Layer 4 of a small transformer language model trained on English Wikipedia (9 layers, counted from 0, width 64). Numbers have three digits each and are written without spaces.
In attention head 0, each number of a token's query is one row of weights dot the token's vector x. The head spreads its attention over the tokens so far by the softmax of query dot key.

Query weights of the head. A number n stands for (n - 500) times 0.0011.
q0: 448604557466479532553408269400586496341381533585378427362532420731348420434383567404644457537466535623551468531575467546574343430626685416694734440502469474490484441602354618557520612295434563
q1: 457542453460583654642569480402401639538533744449488449534539718416434492719635513502406460425505445557568543435357515392607437395352574527375163423342536636364592733713522467294319411607385587
q2: 614594522449516349587482474666785428470333399536499502443362198589575311546430548665566497408406643396565450505542387657473591609677548554480630468671554412701534276247318377715433548491472597
q3: 769533654444403447454466507535503492480240819641476612514572252483515378336370409515500652496470446634575442538661398622631741543623540526458596472436375395612438375275409503438282522449482578
q4: 546386610526531499538571598569195593665558539463429566582601515473534402538457323605422447599499531626542280617529580441270537767591513368539550466542531379561586315573545559565351542546514428
q5: 737448718535281540657403413587545389625382427491656564499296520687488415405289321544768371506417470407512198555715336482539363498554728403628599651401483527494575288484488551589443413285600803
q6: 649619682590370680656710296516559307589771382554280262304492379497462501415665497573307470508449413369569246388692332604680494591568297565552602458593394450344293606451556314280683625671529660
q7: 319633452563467335504685375539369509637391674347611589662625364616444436558570560217526510523582333509635353552456558517755434317588565532717559438522512651221521416256327818311229525569396506
q8: 306413504480505294437403717658587506265408462552502478494545405523383532174407495495346349632326368486713515494507652492265564634759562372556680748579585472715442384557383529526541568357753530
q9: 540477502518517403405494506515764316501604487404536647344403366545664550521472630613559381418510502512434510450426413633599417451491516602538589440576569443545488408151445420795661537533647514
q10: 522435572542582333468541428555449726485680304329462532575566625442392585606455423489524577348558509652448520393536622410189455445420381408477537610492514463425484638698682503445461493482592425
q11: 459487591474357433566609537496610387513458650416434420445541457536593540599511542540544313448306578377502495529504461474561483462445389502539392503556601390447521445247246379684527450505586465
q12: 648542743353270355625387471419549360515416785748522465567453376458509541536448569503519591425459444541357460504635319537708549633645500220513724380574531438640412225367454322520449710386536619
q13: 490310237502746449476373613621352835679483327627473384400419740612477551811744288303546396568713586358176581752517703280478324394430325549440520438532509436196639451761709567503496410690499279
q14: 636313386466388567447644519538387511338499531326535583408467526631718547511541568414689467232431503414474330527560567192577404420604598469419687505694403526346569418499393425650574396686497417
q15: 726598631466472358615492498610188621385532592401451447736492426523667492537395316497539466339404431453394766485428641455450348489658547667579204497413578303456589560344641535354519590649789643
q16: 374439548402445303523619560735432644442349314568657543335567375779662266419387640375371386718543661252700585731594622326446464450439563384587585363461480508666460410536251496463768556687467543
q17: 446320366644518491528501322684533406503501461569682435577676593617538699666379537851513377141652377328379485635354564534718683393290668535503352323675437408473611662599602363550383143597503374
q18: 510542435172377439629583510517576652391522356330442683361523429491283712536470485701482527628597458715396627524625493327323506332517723574327561693651357417446434640606455266548363407422372682
q19: 279547723731608529670301528593365641759256521414480427642294540589362530419398513390524602518501704390604507419479545368712588700481473299341414668479436336368654668427512548770394500411270520
q20: 444620465534601509540510709718710379337331454470446490441477280416493557534429460364448508432322351288571580508676668560533605558485668497702388347467622852597417465548585436572474555617332592
q21: 571238549541830591390452392437450631577459502255518548551694532539378575554629469520413513523474383582548511737579523444461701505560560578493448654330583365525459247561525492376529560499551436
q22: 439603746361621391391505700474424498552587303558430623548565612387498647556478368395491422373592628380573623539573379384685546577466690521655365301703263287383698328449296728594437620691564438
q23: 490517546685602539497542326681540194332443664622556611446312501531449682362559499318566326650592821465371610383556411537334481237736717561669545519467539566432357262444606544349405342494543356
q24: 692424567324463424564628480623633284782556404491641439269391442503479455502672613389678454353584558499606611483448486475433721592482342489484398503506508607356629409525408556371529428153624357
q25: 585643489699308469516289519446410438570484316519401695568494597389587258541555380290584346216447478552521470385570590591497744263701408548577768483376495353554508605720640589359636603423436377
q26: 412611822783447582569569513491577556378253559402647774442534399475517498534497451528591282680551489507555611602443495452220471441533202509547370247511505481488740489581401438523396445646696330
q27: 408612589687484177532505356381523687543681539473507521492518651476693663709569246471504381588222369470298528392519518375504475514298434485586518562591727576540798465288567358267690257504507265
q28: 478450414581516500371878301437441556343406274569473358529684409618551575527559467505599470590647477635580639631616531600528558731712517410449599419840459455432602358412521586412529408479340315
q29: 501629487317636431448720529452720503541430323439385463480562370500266301561414416602566617564517881372400325298409552504626474444516479446475626505684829475778399713419486577334574378389627549
q30: 412430518478402502407580448418475453427409734526306311441327466406630616571593485558459378444601414568571528539364611657522253397488567587562602744480575367678632476842450683566383554366479435
q31: 389620491343350581531641617625469545695400509390440324442344425404539571342480702517294490306431516325417386965500462501508532292612492645481576413467528410591660424316780593393438572496589595

Each question shows a short text with each token's key, already scaled and adjusted for position as the last token sees it. A number n stands for (n - 500) times 0.0034.

Then comes the last token's vector x. A number n stands for (n - 500) times 0.011.

0 "the ": 545413521314371853521492511451683589201704409454557439496490469504463537459541517417595555470632
1 "as": 349548436355240717375488656262726523314465473586642451511368377486628564416531420362555538416548
2 "-": 497453515415343778474436496415660552235706461521467414585532426485512400413539501432596594464532
3 "y": 409612401413140745399461406343653665289612355518518409382427403518465494424452491412522467559563
4 "et ": 502525493409353723527496479468583541199691421546484478512498463463528494489472480487541492439521
x: 539539421599621594426596429610345451576575065383561542338389601674387525512617395443440383529515489467568407381540516325451341476623402566545560562444504379482550530805596550663613449509472517
Which token does the last token look at most? 0 "the "

0 "but ": 512414491308345814547437453470624580231696509434549511515477473483527472447517599410603476438563
1 "ul": 443465389297219809374495679197796745439642517436570396503396420442541570399579511550665568395490
2 "tim": 359631410424346725395368492324620706336447387486584495394367469548547508465591498538571541533525
3 "at": 399681466488290570377452341399584653453541429525423448449458451443467402467515395490501573420534
4 "ely ": 463498448415360779566433526446578553265670482430537522570520449465496464476483518482536560405528
x: 397522438594577541503514514777492432633361087509431558387341562649377616578575450536505418425603441424654533581494464227514521503535340585575451533477398463366430575798553511594562518490397453
Which token does the last token look at most? 0 "but "

0 "\n": 488506524349352820532460508531495474105671504506573520559526552540523554506509528370588552478583
1 "Fr": 404549489248294739431471645375671612365610450468511544470351585454481634410522610443539547449555
2 "om ": 465482495263349843447451467423692552220712482417547502500451450502527556416523451477633465412602
3 "the ": 439492429308346856485521484382698595171687401431610420482467491533442544474560548426613603477657
4 "T": 506730423343234827427418301387691740295565418464535452498423476563454469530494557411581574381538
x: 525792304499510444433614424684630514508422409504498306410421447531464523536683347545445525691755141373419601350600573448400470429428462482704495763318241420529548570606486584627487519547431573
Which token does the last token look at most, and with what share of its attention? 0 "\n", with about 40%

0 "n ": 491435517376334804545488484499619594183719388525531474520566478483534483473497570439563530434572
1 "L": 479559474368249783479508700308641713316622363444474416476429448563455468433406567428649579479567
2 "a": 280649441311221767416486553378621639325478426445569489377438566535445594457537471415519625509579
3 "i": 479614406413328687408492438462572548333499445499509443409530474516515405533429410473541639492521
4 ", ": 473483469359319847527460514443601548219705443419571467499516527460498506449449528444547536483504
x: 423566457532613636542630414685578392638474143350596589300263467735449543600586422483465450468513370358526462533524515377519342521511427605553565501568420376374566348734605569674494478444444561
Which token does the last token look at most? 0 "n "

0 "e": 609539469500328610455547631361611561369464378576426387339425418481478425476433481540473525502475
1 "–": 467454477421367732489439472479654500259608436488519413526457479459573438393450584478576539466496
2 "Par": 343662398421306746412501534369626607358570450605413418355407505437505512401467469512500509522520
3 "ab": 474711435514329648427504369458528537436534461465456553470275440544489469474484347451529437493622
4 "ur": 570599432464380522362505459461597555348485469484566496508474396540424478474427516580549569486505
x: 431553357526532654497748477531643294531571422532538234539450747434444651574360483339547446603437384260608503300452652348444450213533612670515248453386443516512668672420650514542608552570432718
Which token does the last token look at most, and with what share of its attention? 2 "Par", with about 100%

0 "W": 601554507368292708477487599329585537380477388433555491521324515569474435525458577435570487537546
1 "in ": 516446512388350774487448441463628545241633421510541525554482490566488447426500594561571436459485
2 "| ": 494431480272344919493461484412648527171726591500642552534555547544578537457521579343586553445617
3 "M": 349680435294204843406505310389737747322577469428509483489342476595514686490417549486585568396504
4 "a": 566680400311194757378433302438657568343501454432551459422437556520454522483549408409556628431525
x: 515613383674645437513472341509647361742542451552508426418408560577374578514708396515266334569514268606580645362610470542475173482383643540326346665571316467485750534562454510368677533507513495
Which token does the last token look at most, and with what share of its attention? 3 "M", with about 50%

0 "man ": 488467535376344777553486499494596566239736408505505526531500512463491526453515535477549535434568
1 "He": 463545449335298843442505661287706646397547370512550556340372494555476405426517508431549424495534
2 "av": 338644424409270660404473493344600518383531422522625481393372506527523544564455547526522527438652
3 "y": 419598443383158684369514436385606649330586384468484410439447464529444540524468476455509468503528
4 "we": 519623418382264681341497413458610677374569404461526475428380447499527395442410509450589494600435
x: 486469243556726363561636459400780312657706464417669495239585538652449497397672371465456472556561370411501532503432575300666284404471485464443369536359433503434674601618511668568469436537429629
Which token does the last token look at most? 3 "y"

0 "tion ": 510452542404313771567481509466609600191705406521492483545520460459515505442493514440552520433531
1 "pro": 359577485296236809318402689323826640396518477408388503473471397462457567405518524528550516559525
2 "vid": 349584450414307717474565521362620668251547439555613445498366470512558502555554623505626534486585
3 "ing ": 487471509389374754590476517455598521197696411507522509557502457475484484471506510444569516423557
4 "acc": 637703325358315846474406338466682616409518394502522509341366537515599517397637488478530508366610
x: 369569511554665671613446281483658477434609491580237406402540550570249473469600482579543507400656392333492858392579529255508499279323559496373573503588323509384544490569743481547644340679560587
Which token does the last token look at most, and with what share of its attention? 3 "ing ", with about 40%

0 "from ": 463371560269355817413458525471700548265722508499632462558459484493562500350562470478653470412595
1 "the ": 509393474298333876451499554395748612191701429435630412506464473525458540453564549437624606462638
2 "sp": 293544387327204761473508458318667706323646476452580386487375424511601564389582452393588426334667
3 "r": 396655307259315622334467349386644631341445400397577482461442508394493521409510491360542575370582
4 "ing ": 474493508406390696558455508468574518205685398499523512572497455449486475468491486451551525434532
x: 469550447562631576498575473620386420576491072364480549407360626658341531532595412460434454544513448498672417408455637287397405434593430586471517577465511464505543594839585521638526440444416525
Which token does the last token look at most, and with what share of its attention? 1 "the ", with about 90%

0 "Ro": 635554519448350694431479581334585557361494399461450520394423427515370417465409490417452477627450
1 "ad": 394602450441332585461543598395557552386491502450532513393467520482467375490422394368574591415442
2 ". ": 501476546307305844568460481505538539204695497459542497556512506495517510434505514404573528498491
3 "H": 411651428316277695446366332378673614357552383494656400470410529467495435403464512355565662415549
4 "ow": 567663372329288719336459418380649613324535417411686447546355462456477411539559595446558522502593
x: 517441399494432442524642370452694388512696499395484336345497683583398411550660526310606293679491344522434708304597569526638480529530465661453299437477296375530481832620675637637328473606294596
Which token does the last token look at most, and with what share of its attention? 2 ". ", with about 40%

0 ", ": 494411502316298871502427497472657585215703447405592483509514522453519480396482578420574560444536
1 "S": 380482443308207828426400701250799654369519396482541443448332545433431423387506493432572569371511
2 "am": 328659382343279685394436494351636586426487385401542407513317468549475556389518460299548539544610
3 "ra": 418681378425272720232584322359677595367485491526526614425411535507520410380367403481532461415589
4 "ong ": 444528477431443677496497534471528465204621428527588525556475445525560450532482523489651519424497
x: 397571544584689485449572554639479438670629210373426481419480551682373570568652375353433409529503558485553310414539525218436372364599403648412524511409415483519508538823560547656437383439543557
Which token does the last token look at most, and with what share of its attention? 0 ", ", with about 100%

0 "K": 516539482413346666447496597356583503366453407461582404553325503588544369545449458461613576536501
1 "ou": 499549385389314655282597538324604553390500497441478544515458513517506356481387486473517416515537
2 "k": 416621465452323594482622508438519569334530441429500401506358472541485398533404462437590538474535
3 ", ": 506468453349319831492435522422629517236686448410608467517507525460511495436444526442556558462500
4 "L": 491708409339270773460488298417643660331614385437516407494418450546471474433393539457657597458537
x: 546729348507684463608580501690629373517498534475458453405462398597433465645491449447373426761808162281439381370608462365501199388512355533505469626566422534499553616635379618592534570436440527
Which token does the last token look at most? 3 ", "

0 "ut": 639513548506384540456582590295546574376527411560495498455416438489478527559445616583544492553563
1 "ar": 429646575502288632434551624354517636427560386650326615445362418461461515447461490513495553541571
2 "ra": 324656412475353668301561489350600508379418471588507601413383540500512404456347407532555466460607
3 "–": 527465480465395669498443521467584441263607435480503425540470462467547463455436549486572561490447
4 "M": 577715422395277718449519289505621604366475423425499439476285521591531577507351494482600570470443
x: 547633438437593522346615333462681258499505462499520323413422545570465578632509307515441423692782215260529467274635575480545321492386442399478645677456427510410689353591461668660555499635552665
Which token does the last token look at most? 4 "M"

0 "end": 567523418519369527481490583404508557313442411580501447559392450553487389509456519463543509493474
1 "s ": 513448522389348755534479472473586516219706414492519507576503493473465501443501492478529518412539
2 "at ": 482445493302315784436442494383678524239705467462658451541469488487489489390518463414552507455612
3 "N": 425655374287260813409471348326780694291461404522596497487430454587532459320494591427591508361496
4 "an": 499713431399231721333509398401649645364575462523459550395435444570501492432512565495539478434491
x: 444729376557644616479462480439613494670808487476572506338450572538425525397588382465255307501656439501533736417681302273426255402368531616424366613274399489562683649516389526552626649562433515
Which token does the last token look at most? 3 "N"

0 "x ": 461477529393322787541476525499628582195665395477505472549513491487523470431473479441583547449503
1 "| ": 488441492305365933508425504441634524172717575490595542520569544522588514461528553341568554450606
2 "K": 316592418316237818470469462316729616330548412450642393513335484527523395492490469377635586392599
3 "O": 453655400324282806327453418380699592347509452409565508575415528513534436464440456441589585517475
4 " ": 521534485429378714458472524475590540209669440478515475527456534521511445417483427431555548477485
x: 432564352523633557569621440595401440576586071348571568400382565699354590621565443478399468562626479458583418397532571471431345434459514481488608564327377414463609579769488516630547353579522535
Which token does the last token look at most? 1 "| "

0 "Pre": 548521506405404702368459653384663536363559541470530553477407427600542391342471402416640476548455
1 "y ": 506508513441342732536528499492565554181679426531486512526510528527451487419475520487514494450535
2 "Ch": 215681477409194795532453452413647664379600359494470496383358496497515468446526461427603543476661
3 "h": 411625437407284641431392412408591655360526430419551297496391541501454486499519486448603573485461
4 "or ": 487510485451392708540484512523541487217646441508496513545472550485450475429479485498478520435497
x: 366538416560600617499589416508428531618540142374553543338323623671372563492601418439451409543563507428643289449546535459483354401494404634537631516449508474386547486817636516685659483467376428
Which token does the last token look at most? 1 "y "

0 "th ": 503442541380311812576456530497650599200731412556517426528523471456477488430519510436547521453612
1 "the ": 515422483324353867519506549420693592201713419444569429489479463504465503457541531415597561464639
2 "g": 380601376279273879452440450294739680338548440490642385563483515492642523450556467495655464329646
3 "or": 443644345345197790388482445375679673339525398440451463470433443476478484351603503574477462465507
4 "ge ": 483519494399375746588462520485574534231670411534487527551522502470516521435487506487527506439531
x: 462513491538613663473570475617435529528485108358514512339390630662406489555581383462482493496598518436664393492498616309358401404543350570438523567483457424439529512853547578684606508462384441
Which token does the last token look at most, and with what share of its attention? 1 "the ", with about 90%

0 "L": 604562515440344596491455598345510539335487359431532414486350501600481453491406531474653617597480
1 "v": 405625461391287611390491606369591576349457335454503453418418513560537486521402525463587522577560
2 "ea": 380634460420319738416597514438568628328413437454498538404420540592458508520385505554578483558465
3 ", ": 498469460359315828510431513430626525222686445425607465506507527459499509442449514449554562465493
4 "T": 483722401365230820427405314367683703305568416444546412500433481543453443546494552422561608370512
x: 484813318482535431462579425679695509491389382517496348417409397535435523575661327554490510686709112370435639347596521466415476479483488472659491747318264423570533594611441592621527489537421589
Which token does the last token look at most, and with what share of its attention? 3 ", ", with about 70%

0 "g ": 477463507406340801542485488481594540211688428517504485572523509496560429478487503438585502433547
1 "| ": 511425496292366937496441489444623530165730580486601551501579546527608530482522572337587539448602
2 "|": 458478554240280790446488493400660547239641540471671543556442609483489568509538625446619529478553
3 "\n": 494488502397318836545432510480504481121694468511540483543518508509531550540559548388562540480540
4 "| ": 504511504296435887553433496514559520128681502466593588571564580532578531503622642303580621457658
x: 399474469673601632495478483740501396520490307296385651449510444518394567369501450517496391432689209427572464563529594686355416469446483647475548696547367164391603612707672529572479506564451586
Which token does the last token look at most? 4 "| "

0 "ia ": 506490501414371761562522478478573510169666431520500491524483489491484488435492493477544499483526
1 "n": 468489327423243677425499644299705708268528395489634438396475401558545451390459559560576510331538
2 "in": 472561425411317701424538477389653620362542376476484504419459446458516314437548603544544560406516
3 "th ": 496480491433367727570447504477620545209689391573485429539528476452440513453500478505517541459543
4 "r": 578704252260241744397496258406686651321515416462580514406409492393462571420478472385548542352674
x: 515533415488482414563601325720753655506525475649435400509506511617354495386490427575334408700452171404576505371664678439532530361505186409539298591517366481367589546681621473554662565488332663
Which token does the last token look at most? 3 "th "

0 "al ": 522447525381308808552489549460644597197698395518539476516518476473513511456511503465588564438572
1 "D": 376594481390181864512527749283691750304547376574565429458352492530511489435459481478621584487574
2 "am": 333680383317262733348392491361628647377456391377481449507272493605487570426496462328601499579613
3 "re": 461601496392354650305474439435625689391565483386407607419423447548365438434447472407566443579437
4 "i": 560628372457337701488510429507586540347519424533414458432555430510502373514454458494528602428582
x: 399596495760676519408703400652590475575610450396655293344503573503268468457744418636495536514409336456574446469502385376471322299427458630535382510348362598484555643517407441614844501431433652
Which token does the last token look at most, and with what share of its attention? 0 "al ", with about 50%

0 "us": 490495495462346578353616619367632543347455433521538421595398395494528392409456509430553564463540
1 "el ": 499487518416361755542517494491568523214680425507488488584516483483522502463470506469564556443516
2 "re": 349572466389298777448367534393656667397635442425520590399392400460425432476502490442532489560534
3 "ti": 416602411513279723579410432471565560361588373552400367462479344437557434519612501559456459483568
4 "r": 587682297358423553385532300480594581339462437502485470412475505433470500422439439468553559304633
x: 478605313576503378565651401701565522447564477706396357562541650545323500440517465510461420626343355398581351306617618379571526306450240618585310654559391541350696531546598442609777526444246645
Which token does the last token look at most, and with what share of its attention? 1 "el ", with about 50%

0 "ra": 568560426482339645347559660288598495400412449561541585433386522472552383426356433490528504464608
1 "th": 446634465510311619582414610411484587398538343475490330460372441467548429549426439417514572489592
2 "a ": 507475491386352783552476526448619522217678436506507460546499470506477485455518476465557543474516
3 "to ": 512455474339353829473384534357671573221700536431589482548457475585507517421567529434603475444540
4 "T": 502711425378220819415421330382670696315576434465502441505429470543483422546480525438575587381457
x: 515793304539541443443630429655700504502424359509510317435390452504423530554673298516510534658727151315463615316593543460467433464524484456645508760307262406556552592591415589610504513511477598
Which token does the last token look at most, and with what share of its attention? 2 "a ", with about 70%

0 "ss": 556510471491265660393538709342609637342521345611466518368349473455514444471411538425544483546597
1 "es ": 511465536377330773569480478476587532203697397499502490557507469464489527443518510469528540437523
2 "over ": 525441518368371755515455521423603498226697472472624527585500463483529486461501501497594506418562
3 "the ": 446483433308344872494491480366714601198710420444597416502468457518466514462554547430612587452641
4 "M": 582721405304232855439520253468706711343561441441477471491335465582548645503416505468594548387505
x: 640650451422567570361560356598584314518535493454440369459426465555444598623487227573404470717787145356481604280654611400562377480389350426472674673472426457379636348627465591557519573675531610
Which token does the last token look at most? 1 "es "

0 "al": 543524474457304526380510651347542569355487466549498498370429462514417439378401408512551584477567
1 "ong": 492541418483390536363577564383511501304495489553541473470456453584540372520363448519634504471505
2 "sid": 357603502436307636395416531334520581325542427587533412490377520602472466525514548452605555640587
3 "e ": 498512473425352725548477493469603509223634388545483459528506474481484511422466486467504526442522
4 "the ": 481539412317374842482486434383690573197689425436586423479468470502462528464544522415604584456621
x: 410591537477666697569573454776385421472595152379486422431403475711419521526550517496458339543510224416594519432522539403501493436501459567489537610450373457509395464837507492588527490535432555
Which token does the last token look at most, and with what share of its attention? 4 "the ", with about 100%

0 "k": 538520460455259643437564559377549611342564449450483386502393464529543370546422437399572499469507
1 "m": 476589412431303601415535597384538639359501391401447419403363483539552541559386465452571507506405
2 ". ": 513463547302313840574445479503540542199706504455548485564515512491530502431515513397573520483502
3 "It ": 492497488310400782471466543421624632214670482463507502511487473481544507457504550331615535441557
4 "then ": 459496446349312823568393515431617583268672473404493475536509450514472469473534545390561525473549
x: 435569476569552628578530493648459369698415157506519425449391554588322570600565401516427449396559389422644522518424584324415465492544368545576451586537407479314426538891497618611474540525405439
Which token does the last token look at most, and with what share of its attention? 3 "It ", with about 40%

0 "sh": 533459511436207634351467598365598644352549385433564461542444468548518389518441521377634523468501
1 "ow": 496492480391349584338537528360551568309514423444639516548402496513468415600477630425578506466517
2 "ed ": 515457506382355769565508528446579532231703388469543500594508461472520517506487493430560515397566
3 "that ": 479484486273354835552446510423625600179701504417560432517447490493511521460582598382613517434559
4 "most ": 529551555289306737441369448371720648272751497497589508505483451498463543416642475383638577421516
x: 499529421481609691584468445732395425555479238488451384549383535686449548501576327529447334439709479463517619451521678331633443444499607591534488538416292311518499505851506564516388475450372436
Which token does the last token look at most, and with what share of its attention? 4 "most ", with about 80%

0 "int": 471473448438382595385512599306580518398511401547614540532294539532568336546438450392590555406543
1 "ers": 369555451391316681399618588380645534350468456492517495545404458434492419427387479547479550430518
2 "ec": 442659435437280666403466487339568547381433395614428428487444492534666473514498625502497519478424
3 "tion ": 492508511435353699562499521461571541205661385540480495551513468468501506472466502461531519442486
4 "(": 495507470289365801493394469407610548215659512453572491441550463484506544533522502425606624394501
x: 587467388680677608467542472950583519612491329426581413420336333633462548475584418420502329403596370314463497283580540376464463621504440641610497534454346329467504402691510617588576473404535497
Which token does the last token look at most? 4 "("

0 "u ": 501464524426333799513518497479596557213694434518475490580488470505523457490440478510599510467521
1 "S": 381514477338210825448451670291729625333498381532529423479324565468468408446466482469583551402484
2 "ang": 446621358427288635320595509275595515302504483473632429472368493563598408488488498345614456433531
3 "k": 454632432410250659459591407424598641328567430441507380529350459505542414490462472385614532416565
4 "a": 549656432363280716432533379480568541339478417523515493480401530526532444468466432450545555465523
x: 527620384676576431523657431539619321746549397434510410370462610567385589415723385481401345576460388462608500397711547353518155370440570501350348675572294548455716581456404580446696515468577623
Which token does the last token look at most? 0 "u "

0 "the ": 545413521314371853521492511451683589201704409454557439496490469504463537459541517417595555470632
1 "di": 392543401269249757400398622298740641381579406496438440398546530550507435464576436408687435451542
2 "stric": 409634335435288643331483554295659596356443506440525481505377443465403406492498501499533487449503
3 "t ": 464521532417362692540495514463587554203675415532501504532529474464443565470466513473510500442560
4 "where ": 473536457274339817574403500444620541228657499364599440474453481477502524411551600415590513484563
x: 389568528401564729570565424533400425607528285362541441403395473604312545549671322568415432467600256410665429454520567375605538494587421648508440443594364481397550410859548631637427446428460566
Which token does the last token look at most, and with what share of its attention? 4 "where ", with about 70%

0 "en": 545488486422306634404496557390596548301464416571458482502461459549463542428465674504556504453544
1 "h": 432571484444322533435423594363549587411495411484465383472404573511473471517458490511625588404490
2 ", ": 511441465327307846496428493427654544234685439407597478517520529453508491406463543446558561449524
3 "T": 337672419368231810414416415308687703313560418436535417494430487546451441541486540426564604374507
4 "a ": 508524427346378751475463481433646521237639462498532438524501496552486497385559456469592551478497
x: 463721353572695693602505457630335472669483163398610469446454544646393608556580467423450367565546461451600457399487526534393320328487430457427429529450354494428598590822473475553537467525518451
Which token does the last token look at most? 2 ", "

0 "x": 545520442452371595384478670348655558375454470476446531381438510529519417478400435510610623399472
1 "ing": 497542435520342609447597587414539639298547439495465466445421441532484413566378445546577524463451
2 ", ": 510445461335298837498422496421649544219689441421601466510533527441518495413465542443556561437520
3 "N": 405661365296289801423460372328743648279448404521614469474438470571541469346493581439587536357480
4 "e": 533655399366250757395478339482659641340510401457436405435414446475473495384492538483473552518445
x: 519525310598676451647467412388548417534652394468573519313470595573448564391811369542414499554612074480652529348577383397538394338489548556403425591505549523313690694429472529425645559521435729
Which two tokens does the last token look at most, in order? 4 "e", 3 "N"

0 "Le": 639554461450285681462477615323596536365488425563490467383443491564439411420412499429504469637522
1 "u ": 493539495509351708534549513475538504217619424543461508564431490533496439488403506533574521512503
2 "di": 368615368360259681415437482353648562343529415502443418401476549567478383482534432429678471478480
3 "stric": 412672324447271647335511474346620578337453500444539465524380464467426394517477510499543503440460
4 "t ": 477526500451365664532538482474574523200659408537515488518505494484432520466448500480511512442537
x: 424472529534586684469635490614489476514486083376537466354364658686392547573549429428376417602559487417589352437515617342351440380573444569511634556480559413430564509807556529627619408484378515
Which token does the last token look at most? 4 "t "

0 ", ": 494411502316298871502427497472657585215703447405592483509514522453519480396482578420574560444536
1 "N": 421526419291278823420452644259776678283457411511610480473426469576538476339506592430594527355487
2 "e": 341613430368242766393476538388680657345512401449439406438411444476474497383498544481475547517450
3 "us": 449630437482307639380627323426683573320464437484569395584371385487481429367493549460506594460599
4 "el ": 509517480426369727518496495504570516206671442489487478563496476483520504436479501476563578452496
x: 478516426599698591470574510626457431562529130365580573395437562695427571579571413396493427523614463430566319406548498377397320450585442514479533522397442410339511583854563497638662465470488473
Which token does the last token look at most, and with what share of its attention? 0 ", ", with about 100%

0 "H": 517529506424329587452395600372565464384477368482601380548347552538518409496431454423570636544432
1 "of": 459514422463255634413509523362534598388590467398496470566352554612529372400429418425582413429467
2 "f ": 518519475496362699570487542496528492189648458537506461538474502512481466457472535499489480451499
3 "| ": 492476462281348933503437485385651523177736581500626551497565533519598538477512571332589557443631
4 "P": 535717342347223808471430341377681665280593455457623371473407452521556463423512478411576551384499
x: 596702240425590592385601446527597435588449475435477456555339244645376396609523259458384414627801267444412594384519449529527500331297453582527455645512497428599541608745581643558560480515583504
Which token does the last token look at most? 3 "| "

0 "the ": 545413521314371853521492511451683589201704409454557439496490469504463537459541517417595555470632
1 "M": 386612476323239833430500737299714715349544448434474478479332475573542669520408492464602546391496
2 "ine ": 514539515427404711537450476506583540183623440525446498565497489471459479436512479478547516443485
3 "Ro": 338691457385284793396465409410656646324526400466458524405438412514364445442475514392449452589494
4 "ad ": 523506546471400670542467497526564475234651474553488526578487478473454452491464453477554560467491
x: 477507433569677606442586431588450438611497147325541489422376653645347560564578440410454417564557568457612273440571538410442301391561525533579575503397497351466541542840586521664579433529441415
Which token does the last token look at most? 0 "the "

0 "or": 573572463456344640437459615349560553346457459510437530396433471500429536437505445577509555494535
1 "th ": 507470531430345752611481507508587543236692387569467444534513480462445490467464490474529524481567
2 "by ": 530436518373372782504456511448608482226726516474589447560484483503467481410548521441569490470564
3 "tr": 311667399287181816369563243360741774373649442573544393410375490420592646357582511481575565429567
4 "av": 595721391382231677399404320462575538371521374535551486445344497516545556544516505466535500451667
x: 517471636437390614443514279524715396630612556456380374456546781550396483611496518332465360702508308555390523508434536323563170387412410663325340641453494462427621381644687657631641477629541565
Which token does the last token look at most? 3 "tr"

0 "ic": 536530528471360616455495530389512604337483425560418476469464407547502488532524529605505519474450
1 "e": 426575485474338603465538647403626618380476393597412421379458419462481444444446466555476526482474
2 ". ": 513456543303316832565438476492549544192701502462566483566510513496533502423521508401580533474497
3 "The ": 426490456284353869546484474388707605224700423444529390473473440507444523454588545377596590508628
4 "ro": 539727426287185832377398290416712761319586459406484532378485362505441596382541531394428433465631
x: 657583306516490599489463380585528429683695477454617436261439543574503410595513342502295478613575291312524771390693639218602550681463543531571274666410320327414480507620502558615655516413345569
Which token does the last token look at most? 2 ". "

0 "al ": 522447525381308808552489549460644597197698395518539476516518476473513511456511503465588564438572
1 "and ": 541415483359338824531448494472627565212705477418554492513504488498512490432484551385565511462579
2 "h": 308605429368207681466314507319649693379606375450592365475382531451484474451546482470599603389584
3 "istor": 539636396390390833429546389484614647282546474598512563545373532501671523443524498582546528395481
4 "ic ": 499517444378363731529512491421614560193678377524529483516506493470511496424516496436576508430529
x: 428566464563644685464570534645420506467535126397539499434325597772360470514559423472475372469545496474589512443559623320374431369569327555471584580501441443483460452829582535563592406461458528
Which token does the last token look at most, and with what share of its attention? 1 "and ", with about 80%

0 "–": 454439492385347758478444534482687548273604434474526433525453488458587427371466626448585526443525
1 "M": 390624460384255754443514707322663650364490435409503458488279518598522591487368513467596557453451
2 "un": 360561398400256709341555520284679577375535549384456536462310538515437496391591570502591442390520
3 "j": 440643382410173659383456375385587489371511484437583368475422559555545424535399388414611570456430
4 "ina ": 531539450427410716516463539524575466223591411536475531522482516544493440457470502508557541464506
x: 358574397600624658466517435648528479546589147370503481355434702649425607584573437498502400567543517433620355529562506386391254357569339507527570431402372482428564540780599654624602392536421453
Which token does the last token look at most, and with what share of its attention? 0 "–", with about 80%